Layer 2 of a small transformer language model trained on English Wikipedia (16 layers, counted from 0, width 96).
A neuron adds its activation times its output weights to the MLP's output. To switch it off is to set its activation to zero at one token and run the rest of the model.

Output weights of the MLP neurons that the questions are about. A number n stands for n times 0.002.
n1: 15 10 -5 27 13 -19 16 10 18 3 -52 0 10 12 -51 24 -19 -7 1 -23 43 17 -15 25 5 17 -30 -15 -17 3 3 11 4 -42 6 28 -22 -10 2 36 -7 23 8 -3 -40 4 24 30 15 -17 69 -16 46 -45 20 -26 1 -4 2 18 -39 -27 -42 -10 3 -17 22 -21 -29 25 65 -22 17 14 23 -8 14 4 -22 12 -6 22 8 -12 9 -16 -14 -39 24 -35 29 -10 -1 18 19 -26
n97: -2 -2 22 7 -11 -14 -41 -2 23 3 -10 19 -15 -34 30 2 23 50 2 -29 12 66 -10 12 27 -14 6 3 11 24 -3 -1 -13 -39 6 -42 -19 17 -20 46 -16 -56 79 17 39 -14 6 -8 -16 -10 -35 5 -13 -5 -29 -3 -20 79 -5 -11 -5 0 16 25 40 1 -16 2 -15 8 7 -72 11 23 38 -77 11 12 40 -6 3 -1 7 3 -9 -24 18 -24 0 -29 1 -24 -30 -30 8 19
n98: 27 1 9 20 0 19 -19 21 11 -15 -8 -60 27 -36 23 11 -31 20 5 -12 3 8 45 49 -19 24 17 8 24 -8 9 -7 -1 13 -3 15 -16 -35 -69 17 16 10 -5 26 18 17 38 -4 -36 -30 13 -4 -16 -45 -13 10 -9 2 23 -8 -14 16 2 -5 16 -2 -7 53 -20 -13 14 22 7 12 8 44 -13 -22 -34 -39 2 -22 8 2 0 -25 24 -23 -18 31 -5 -16 -26 -16 -32 13
n107: 22 -39 27 -18 52 7 27 29 4 11 28 -12 -24 4 -2 5 7 -18 -29 -54 42 6 -24 -8 31 12 4 22 18 3 21 -19 24 -10 47 -6 -10 0 -9 28 -37 -15 1 -4 -9 -28 17 -21 -1 -18 -43 -27 5 22 6 -15 -25 3 35 -2 32 33 3 11 37 -10 35 17 -64 -4 13 -8 -13 2 -14 31 -64 -37 43 -30 13 42 -4 -40 -17 8 -41 -34 18 -5 -36 -24 -10 -1 21 20
n122: -4 19 19 -12 -8 -14 -26 1 -7 -39 -26 3 15 -10 50 31 43 -25 7 -9 -9 28 -63 2 15 -65 -22 13 32 5 -8 -54 11 -25 -1 16 -30 -44 3 -35 31 -20 0 -55 -2 -11 12 27 -39 -6 1 0 -23 7 17 35 11 12 -31 -18 -27 11 -11 11 -20 9 9 -21 1 28 -38 16 32 -21 -64 39 -15 -6 27 17 40 37 -12 -15 11 8 21 24 22 14 0 41 9 34 39 28
n135: 19 -27 -39 4 5 8 -33 4 17 -15 -28 -31 37 24 -48 4 -22 -13 9 11 48 -5 12 -27 51 -9 -11 -14 13 3 1 -37 20 23 -14 16 57 20 -41 -23 -16 -22 17 26 23 30 18 -25 6 -15 -29 -33 -11 20 34 -45 -31 -6 -11 18 65 -13 -8 -20 -4 -7 21 24 30 -9 -3 -17 -6 18 25 60 -38 55 11 -41 -11 7 -8 -21 10 -7 -2 -15 -13 -27 4 -1 7 -13 -1 -4
n136: 21 25 -8 47 -20 -13 -14 -15 -8 32 -37 -44 15 17 -51 -8 42 12 -16 -52 -26 -26 -62 26 55 -2 44 -7 -3 -46 5 4 28 25 -8 8 -28 3 33 12 -30 4 0 9 57 22 28 32 -22 -46 -5 -9 16 -13 15 -16 -14 10 31 -48 -12 28 14 39 25 -9 55 11 -6 2 -60 -8 -17 36 -21 26 -1 19 -33 4 -12 -22 15 -26 27 -36 48 -12 -24 -11 -15 -6 -6 32 -17 19
n156: -13 22 -10 15 5 -13 28 -19 -28 -28 -2 -24 55 23 -6 -2 -3 -25 22 13 -23 35 -3 6 -52 -35 4 -4 -40 4 26 38 4 -1 37 -4 41 -13 6 -5 -14 11 -7 -2 68 -8 71 -19 -11 -16 -3 16 29 -46 22 -30 -14 -2 18 -38 14 17 22 7 -43 8 35 47 -10 -11 -22 -13 19 6 -24 23 -43 -14 38 -11 4 -16 2 5 10 -35 54 5 -5 -26 -46 9 -34 -29 16 -17
n196: -19 4 -1 -2 26 9 -4 -21 3 -32 27 -31 -7 17 -2 31 6 20 -15 -18 -5 24 -92 39 55 29 11 1 21 8 -28 -6 -55 -20 -40 2 54 15 0 24 -41 -2 -10 -22 -16 12 4 0 42 -23 -22 -9 58 3 -26 30 -7 40 21 -7 16 -48 -18 -45 -12 -10 6 -15 -37 -17 -7 -16 4 10 5 -16 -27 20 66 -29 12 -8 11 -14 60 -42 11 17 34 9 43 -13 12 -24 -1 -23
n206: -25 5 31 -46 27 27 -35 35 45 12 9 28 17 61 -29 24 -5 -4 -15 -9 -14 46 -58 20 1 -3 25 -5 -27 6 4 9 -36 -3 -21 -10 -8 -22 -15 -15 -67 16 -18 18 11 19 -7 -4 -27 28 36 10 15 24 -4 13 -36 2 17 -17 19 -46 -37 10 3 7 -22 0 -36 32 12 -24 -28 19 20 -7 13 -20 32 46 -2 -18 13 -27 15 -21 31 -34 -7 10 13 17 0 9 16 1
n207: 16 26 13 -62 28 -12 2 -45 31 1 -1 16 40 22 6 42 -10 -36 -51 19 21 44 5 -5 -31 13 10 -14 -10 25 -19 5 35 50 -30 74 -6 5 27 80 11 -19 -4 2 -16 3 14 10 -21 3 -20 -9 -20 -5 20 -30 -36 -14 -21 -12 25 -16 -12 -21 -20 -12 -5 -19 16 3 25 11 -22 31 -38 -34 19 23 -14 12 -26 -26 -5 -20 -28 -15 -24 -10 -10 5 -6 -5 11 30 32 3
n209: 37 -11 -30 -7 21 2 -3 1 -31 -21 1 -60 34 -11 16 -11 13 -39 -10 -2 -10 15 17 9 8 0 -6 56 22 -15 9 -23 24 -27 10 -1 39 7 52 -9 31 14 3 24 7 1 19 3 38 -25 -18 -5 -2 -7 12 -43 -54 -5 48 -41 -14 15 1 -9 -35 -19 5 6 14 -54 -11 23 -6 -24 11 41 -34 -77 56 -23 -53 -1 -29 -6 50 -19 7 20 13 -5 -20 2 47 6 7 -25
n217: 4 33 18 26 -2 21 7 33 15 1 -4 -28 34 -22 -5 33 -43 -38 1 -3 6 20 53 17 -62 25 -7 -31 45 20 19 10 -20 -12 -16 -20 -6 1 -24 -23 -25 -12 33 24 6 -5 22 42 1 -17 -37 -53 23 12 -6 -40 -9 14 44 26 9 -28 -10 12 -28 -5 -26 35 4 -64 -1 13 -1 6 4 -18 -62 18 16 -1 9 -1 -32 -7 23 -11 -31 30 1 -21 10 30 -5 15 6 26
n219: -3 -21 4 -27 14 -30 -26 -2 -40 8 -16 1 30 9 84 1 -32 -17 11 9 11 17 -71 8 -28 -10 -27 19 -16 -19 1 11 43 -44 -30 24 -33 -33 49 13 -15 -28 -29 1 -12 -2 35 2 32 7 13 21 -8 35 27 -11 -1 -11 20 43 34 6 32 2 -12 22 -1 24 6 4 29 11 5 -24 -29 51 -4 -22 3 27 -39 7 -26 -12 -8 25 36 -20 -33 7 -6 1 13 7 -29 -34
n268: 11 0 21 -11 40 10 -3 19 38 -14 21 6 5 45 2 -9 -18 19 7 21 -15 22 -10 -34 5 2 -35 33 -21 24 -14 -41 55 2 -50 -22 -22 0 -59 40 -31 3 4 -5 -43 56 -26 -51 -25 -12 -13 6 33 8 -65 0 -37 -37 45 19 14 -73 21 -10 5 14 17 30 3 -59 16 1 42 -17 41 18 27 -60 11 9 -14 14 47 8 -3 13 -29 -11 -2 -4 48 11 1 -16 -23 23
n335: -36 30 -14 -14 39 13 21 0 4 -6 -31 39 -51 -47 -19 -10 -12 -3 10 -23 56 -13 7 2 -25 -4 -21 6 4 20 7 25 16 -4 -27 18 -27 13 -25 -13 -34 -30 -53 -13 -9 25 10 -12 -19 63 7 20 -27 -24 23 25 7 -5 17 -24 -8 -6 21 34 2 -2 23 -38 6 -42 -17 9 29 39 36 4 -4 60 -44 21 31 14 3 -19 9 1 28 25 -62 8 27 19 -17 -2 18 -31

Each question names a token from some text and the token that comes next. It shows the activations a of the neurons there, in the order above. A number n stands for n times 0.015.

Then comes g, the gradient of the next token's log-probability with respect to the MLP's output, scaled to length 1. A neuron's effect is roughly proportional to its activation times (output weights . g). A number n stands for n times 0.004.

" Te", then "le"
a: -10 -6 -11 -11 -11 -10 -6 -10 -6 -11 -11 -4 -7 -10 -9 -10
g: 13 31 -10 41 1 -33 0 -3 -34 -5 11 -19 -23 -17 -22 17 -18 49 11 -32 -70 -37 -6 -25 -35 25 51 -36 -1 3 -43 12 -15 -19 -4 26 24 3 17 -12 -15 -3 59 15 -27 -9 28 -3 6 3 15 23 -6 10 3 -15 27 -6 -13 17 5 -80 -29 24 -12 10 11 -2 25 17 -43 45 2 35 26 29 7 20 -4 -10 18 -42 -6 30 4 11 42 1 12 12 -23 -13 29 -41 -42 7
Switching off which neuron hurts the next token most? n107

"as", then "se"
a: -10 -3 -11 -5 5 -8 -6 -4 -10 -6 -10 -11 -11 -11 -1 -7
g: -6 -3 -9 6 -17 -6 -38 -22 17 32 39 11 -36 4 0 3 -21 -20 12 20 -33 9 -19 -4 24 -2 -16 -10 -39 -36 31 -9 -37 20 -11 -16 69 4 -27 -4 10 12 14 12 2 17 -12 -5 35 -24 51 15 -2 33 23 12 0 57 24 -7 -9 50 5 -30 28 -23 -1 -10 -21 6 -28 -3 21 -2 -75 13 55 -3 38 34 -6 -23 20 -32 -41 -2 -38 22 18 -20 25 3 -4 -23 -58 -12
Which two neurons, each switched off alone, lower its probability most, in order? n217, n335

" De", then " K"
a: -8 -11 -10 -4 -11 -9 -3 -4 -11 -10 -8 -9 -8 -11 -5 -10
g: 50 14 -20 27 22 -18 -29 -32 21 28 3 -26 -13 -22 7 -18 4 5 11 -28 29 52 19 -11 -6 -15 7 -1 12 16 38 -49 11 19 44 21 -22 -11 23 17 -1 -6 31 9 9 5 -11 -37 8 34 -11 20 -4 0 -33 -7 -39 -8 -29 4 14 -17 -6 53 -30 -2 71 -45 -13 14 -9 -2 -27 15 12 -42 -23 32 -16 22 2 -34 48 28 27 -45 14 -38 11 -58 -32 13 -16 -8 -20 -10
Which neuron, switched off, raises the next token's probability most? n97

"ut", then " down"
a: -11 -6 2 -9 -2 -11 -11 -6 -9 -10 -4 -11 -5 -8 -11 -3
g: 4 26 -1 17 21 -12 -24 25 9 -4 9 1 -22 -67 -7 -5 -14 22 21 8 28 71 37 -31 5 -11 -3 16 -18 25 -13 22 11 13 16 8 6 88 -11 -8 -32 -9 16 2 -49 16 46 -32 3 19 -1 -8 9 21 20 -45 -8 -15 -22 -19 8 -33 -15 4 13 13 -5 13 -8 34 -12 -10 -29 -29 -22 -5 -32 68 -25 6 22 4 -8 31 2 -18 -31 9 -27 -36 -4 25 8 22 -49 -52
Which neuron, switched off, raises the next token's probability most? n135

" business", then "es."
a: -8 -11 -9 -6 -10 -11 -11 -9 -8 -11 0 6 -9 -8 -4 -4
g: 32 24 -54 52 50 -85 4 -32 -27 -18 -26 3 -30 17 4 16 -5 36 26 -19 -5 -8 -3 -25 -2 14 18 9 4 -4 -23 30 -10 1 43 18 -23 20 17 -11 -1 18 19 38 -46 -28 -2 -53 -2 -10 7 42 16 11 -30 21 -25 -19 -33 12 32 -1 -7 4 -13 26 1 -5 -16 8 -16 47 -43 -8 -8 20 -26 29 12 26 13 14 19 32 30 -26 -39 12 -21 8 -28 14 -21 -14 -40 25
Switching off which neuron hurts the next token most? n206

" ent", then "ers"
a: -6 -5 -1 -11 -11 -10 -10 -8 -4 -11 -10 -9 -10 -9 -9 -11
g: -33 -5 -36 -19 -17 13 -60 -8 5 16 39 18 -4 15 -73 1 -5 4 -29 -5 -45 15 -50 -21 -2 17 -27 -11 18 -32 -21 7 43 3 34 16 24 -27 -9 -7 19 -20 -12 -55 24 46 37 12 35 1 17 2 -33 -12 6 -14 21 49 -3 -10 4 42 -3 -9 45 -4 -4 -27 21 17 37 6 54 35 9 24 6 -18 -30 5 -30 7 1 -17 4 -7 17 -36 -5 -30 5 -41 15 12 5 35
Which neuron, switched off, raises the next token's probability most? n136

"sh", then "ine"
a: 0 -7 -11 -3 22 -11 -11 -1 -11 -11 -11 41 -11 18 -10 -11
g: -14 2 -47 -44 -41 -18 -2 -1 -19 -10 -19 13 37 -20 -43 -15 -15 -5 -32 16 9 -18 -33 -60 15 18 -17 25 35 -3 31 61 18 -26 -25 -33 -54 -2 -10 24 -6 20 38 5 34 11 -13 -4 15 36 -24 -32 -18 26 42 -6 29 -22 15 0 10 11 50 -31 -19 46 -28 3 -37 2 -17 20 14 -17 -11 12 9 1 12 -6 7 -35 37 0 20 29 -6 -22 5 39 18 57 -3 6 -14 17
Switching off which neuron hurts the next token most? n219

"b", then " and"
a: -10 -5 -11 -11 30 -11 -11 -2 -8 -9 -10 -11 -7 -11 -9 -11
g: -14 -41 48 3 -76 -33 -8 -12 15 33 17 -3 34 1 66 -5 -7 -19 -24 7 1 20 -7 8 20 13 -21 21 31 21 13 -1 59 45 2 -12 9 3 1 -26 3 -9 -11 13 -3 -12 19 -58 6 18 1 -8 -14 -32 -12 -8 34 -25 -8 -17 -66 8 32 6 -36 -16 25 -19 -26 -42 14 -3 11 -3 32 -10 31 -20 -22 20 -21 -11 -25 -12 18 24 -12 28 -12 -25 -15 -30 4 18 51 51
Switching off which neuron hurts the next token most? n122

"b", then "ry"
a: -10 -5 -11 -10 27 -11 -9 -1 -9 -11 -11 -11 -10 -11 -8 -11
g: -1 -32 33 -35 26 5 7 36 -11 -41 5 -7 -40 9 45 -30 4 -9 3 -4 -28 -20 32 -26 -25 -10 5 -4 -32 -1 -23 5 -22 5 -54 14 -21 51 26 2 -3 -40 9 -17 40 24 4 17 -6 22 -24 -22 -36 9 -6 45 14 -43 -4 37 45 -12 1 -10 38 15 -19 -42 6 -32 -68 -24 26 -6 -4 41 -4 26 21 -28 -15 -11 10 -29 1 27 36 30 3 21 22 32 27 21 -21 23
Switching off which neuron hurts the next token most? n1

"as", then "ins"
a: -10 -4 -11 -5 1 -7 -7 -4 -10 -5 -8 -10 -11 -11 -1 -7
g: -22 18 19 8 -26 -50 -14 15 -6 -23 10 5 -26 61 -16 -28 -36 -53 -1 -7 33 22 -10 11 -27 -13 -33 -1 43 -9 33 21 -18 -8 -48 7 23 23 1 12 -26 25 63 -22 27 -35 24 18 18 -27 -16 -24 0 47 15 -30 67 -20 6 -8 -3 9 -7 29 -17 18 -33 30 24 3 2 -22 15 12 7 13 -36 22 1 26 -10 5 25 -58 7 7 -12 21 -10 9 -47 -35 0 8 27 -22
Which neuron, switched off, raises the next token's probability most? n217

"ic", then " Re"
a: -11 -1 -11 -11 -10 -7 -9 -11 -6 -7 1 22 -10 -4 -3 -11
g: 54 27 13 17 -11 33 37 11 48 -17 40 -17 -6 -24 -28 -2 5 -38 -4 23 -11 14 9 23 -34 6 2 -31 4 3 5 -5 6 22 13 -35 -10 27 -16 47 -18 13 37 9 -9 -6 15 -16 24 6 -5 15 22 15 -13 -8 -24 -23 20 -9 15 -21 -16 -30 4 -19 -31 5 -6 -60 -30 42 45 -17 31 16 -45 -15 -8 -1 -25 -7 5 -70 -17 3 45 -38 52 -26 4 8 22 -10 19 -66
Switching off which neuron hurts the next token most? n209

"ach", then " |"
a: 1 -11 -11 -6 -8 -11 -11 -3 3 -6 0 8 -10 -11 -4 -11
g: -4 19 -17 -9 10 4 -45 36 -29 -12 51 -7 -15 -24 31 -6 -1 19 -34 -23 54 39 -29 13 3 -5 0 -23 -15 -26 -30 -23 16 31 25 4 -19 -42 -25 -22 16 -38 -51 -43 -24 -9 -12 44 22 2 20 10 -8 40 -3 0 32 8 -18 64 -7 -18 -17 10 -24 6 17 -5 30 26 38 -60 25 -20 4 15 36 -9 -19 40 -37 25 -3 -22 4 -13 -5 -23 6 -7 40 37 17 -8 16 -23
Which neuron, switched off, raises the next token's probability most? n219

"ary", then " Court"
a: -7 -11 -9 -11 -8 -7 -11 -6 7 -11 -9 22 -11 3 -10 -10
g: 12 -14 -7 -20 -33 16 8 18 8 -16 14 -4 4 4 9 -3 33 -45 -77 -2 -34 27 8 41 -3 -21 53 19 52 -50 23 -14 -4 -8 -31 21 32 24 -4 13 -26 41 -20 -10 31 -20 -33 10 37 27 6 -19 -13 7 -4 0 26 -1 -14 1 -32 62 -26 -29 44 7 -17 6 -9 -34 7 13 36 -11 32 27 10 -34 -27 -23 -19 8 1 -41 -47 7 55 -1 2 -7 17 10 -4 -10 -24 -25
Switching off which neuron hurts the next token most? n209

"|", then " South"
a: -11 -9 -11 -10 -11 -11 -8 71 -10 -11 -4 -6 -11 -7 -10 -10
g: 11 17 3 -22 -14 5 20 14 33 -17 18 -8 14 -3 32 20 22 -26 20 -4 -12 7 -8 0 0 20 -30 -17 32 8 53 22 2 50 -11 24 -2 -12 -33 -13 -6 -43 15 -28 29 -2 -16 15 -21 23 11 27 -11 -33 38 -73 -43 2 -32 -44 -3 1 21 22 38 10 -13 -54 -4 11 -25 11 -9 30 -10 37 -22 -77 -46 4 -6 -20 31 24 -6 29 11 -32 15 -48 13 1 22 19 -25 26
Switching off which neuron hurts the next token most? n156

" g", then "as"
a: -8 -10 -11 11 -7 -2 -10 -7 -2 -10 -6 -4 0 -7 -6 -9
g: 8 3 -56 -24 52 -4 39 8 -41 -13 21 12 -39 -6 -16 27 12 34 17 -21 24 -9 -55 6 -24 11 -16 -26 48 -11 0 -30 30 -52 13 -12 5 -14 17 19 2 10 15 -23 -43 -5 -7 39 25 9 -5 38 2 16 31 16 -22 -32 12 -34 59 23 -25 0 19 -15 14 -21 -36 1 -26 13 -35 -30 -21 -11 9 -11 15 -2 13 41 22 38 17 2 -44 -2 33 -17 -18 5 -43 32 -17 35
Switching off which neuron hurts the next token most? n107

" |", then " Win"
a: -9 -9 -11 -11 -9 -5 -3 27 -10 -11 -10 -2 -11 -10 -11 -11
g: 15 -11 -38 -20 23 -10 -4 15 7 47 -12 17 48 32 39 0 -4 -16 -21 -36 6 -1 -10 -8 -25 -3 -57 25 48 -13 21 16 17 -9 -23 42 -29 11 -17 -45 37 -56 7 -10 -85 13 9 23 -7 -30 22 -11 -5 40 -6 1 23 -3 -3 15 29 10 61 -42 -11 -29 9 -11 -22 14 4 45 -18 1 -24 -1 -1 3 -45 28 35 0 -8 -12 -22 -1 3 -2 30 -15 27 3 13 -17 5 -32
Which neuron, switched off, raises the next token's probability most? n156

" about", then " official"
a: -8 -9 -11 -10 -8 27 38 -7 -11 -11 -10 40 -11 -6 -9 -11
g: 18 -55 9 2 19 -11 17 41 50 -10 21 1 -40 38 51 18 -37 10 -46 35 -6 8 72 13 -12 -1 3 29 0 5 -13 -35 -47 -11 -2 -14 -3 10 32 48 -50 26 4 0 31 -12 -1 -7 -13 7 -15 -16 1 30 -9 6 -28 44 -14 5 -23 -37 -7 -16 7 5 -71 11 3 -23 -20 -15 42 37 -2 6 13 -55 -7 -4 11 9 -36 -11 17 -24 14 1 -15 3 14 17 -20 11 4 -29
Which neuron, switched off, raises the next token's probability most? n136

" small", then " business"
a: -10 -8 -10 -11 -10 -11 4 -6 -4 -11 -10 65 -10 -5 -5 -11
g: 35 -35 10 -72 16 32 -18 -2 38 16 -40 -28 3 -35 24 -9 -3 -8 -51 13 12 14 20 54 13 1 25 10 39 28 49 -11 -4 14 -4 11 -25 -14 6 -55 4 8 -54 34 37 -26 11 -17 -17 -28 -9 15 25 11 -1 -1 -5 16 -7 -1 -33 10 12 -33 30 -18 -57 -16 -22 -15 -10 -3 20 1 4 -55 -21 -8 -1 68 14 -19 18 -25 20 -5 35 1 12 -15 -4 28 -3 15 19 -7
Switching off which neuron hurts the next token most? n209

"|", then " Pr"
a: -11 -10 -11 -3 -11 -11 -10 97 -10 -11 -7 -7 -11 -7 -10 -11
g: 22 -40 -17 -28 -54 -2 37 1 48 9 18 -47 17 14 15 -7 26 -53 14 -12 -17 -21 22 10 34 64 -25 23 0 3 19 0 -17 6 26 -10 -20 -39 -21 -44 -6 -31 -7 0 -6 -2 -14 -2 -12 46 -2 4 -37 15 35 -34 3 34 3 -12 -41 15 9 32 21 -17 -11 -10 -4 6 0 -24 31 22 16 -68 -15 -33 -27 30 -16 -16 36 -20 7 44 42 26 25 -21 1 5 20 -15 -5 28
Which neuron, switched off, raises the next token's probability most? n156

" high", then "ways"
a: -10 -10 -11 -11 -11 -9 4 -9 -6 -3 -11 59 -11 -5 -9 -10
g: -15 -2 -15 5 -16 -47 -40 -8 -1 -16 26 -9 -60 -14 14 -3 18 22 11 -37 9 13 -25 -4 -1 -21 19 15 5 21 -2 -17 -31 -6 34 -10 21 11 24 21 14 67 -9 19 -9 -35 2 -55 5 17 16 30 7 -9 -18 6 -5 -8 -38 46 24 -44 -33 22 -10 25 7 -47 36 -62 -18 0 4 38 -15 26 5 39 3 -2 25 9 -1 -10 23 -50 -4 5 -43 36 -7 53 -14 3 -4 52
Which neuron, switched off, raises the next token's probability most? n209

" H", then "ospital"
a: -11 -9 -11 -11 -10 -11 -11 -6 -11 -11 -11 -11 -11 -8 -11 -10
g: -5 -44 -6 -45 -56 32 -9 19 5 32 33 -9 24 7 35 -35 -7 -49 -23 11 -32 10 0 -18 -2 -9 -16 17 10 4 14 -21 30 -2 23 5 35 50 31 13 1 30 17 0 41 32 -18 5 -7 -30 37 -25 20 -41 22 -14 -69 35 13 16 -36 0 4 -51 8 18 7 -5 -21 -8 -1 -30 65 6 -14 20 7 -22 45 -8 -8 -36 -36 -36 -11 20 2 -8 20 -28 14 -15 13 -8 1 16
Which neuron, switched off, raises the next token's probability most? n209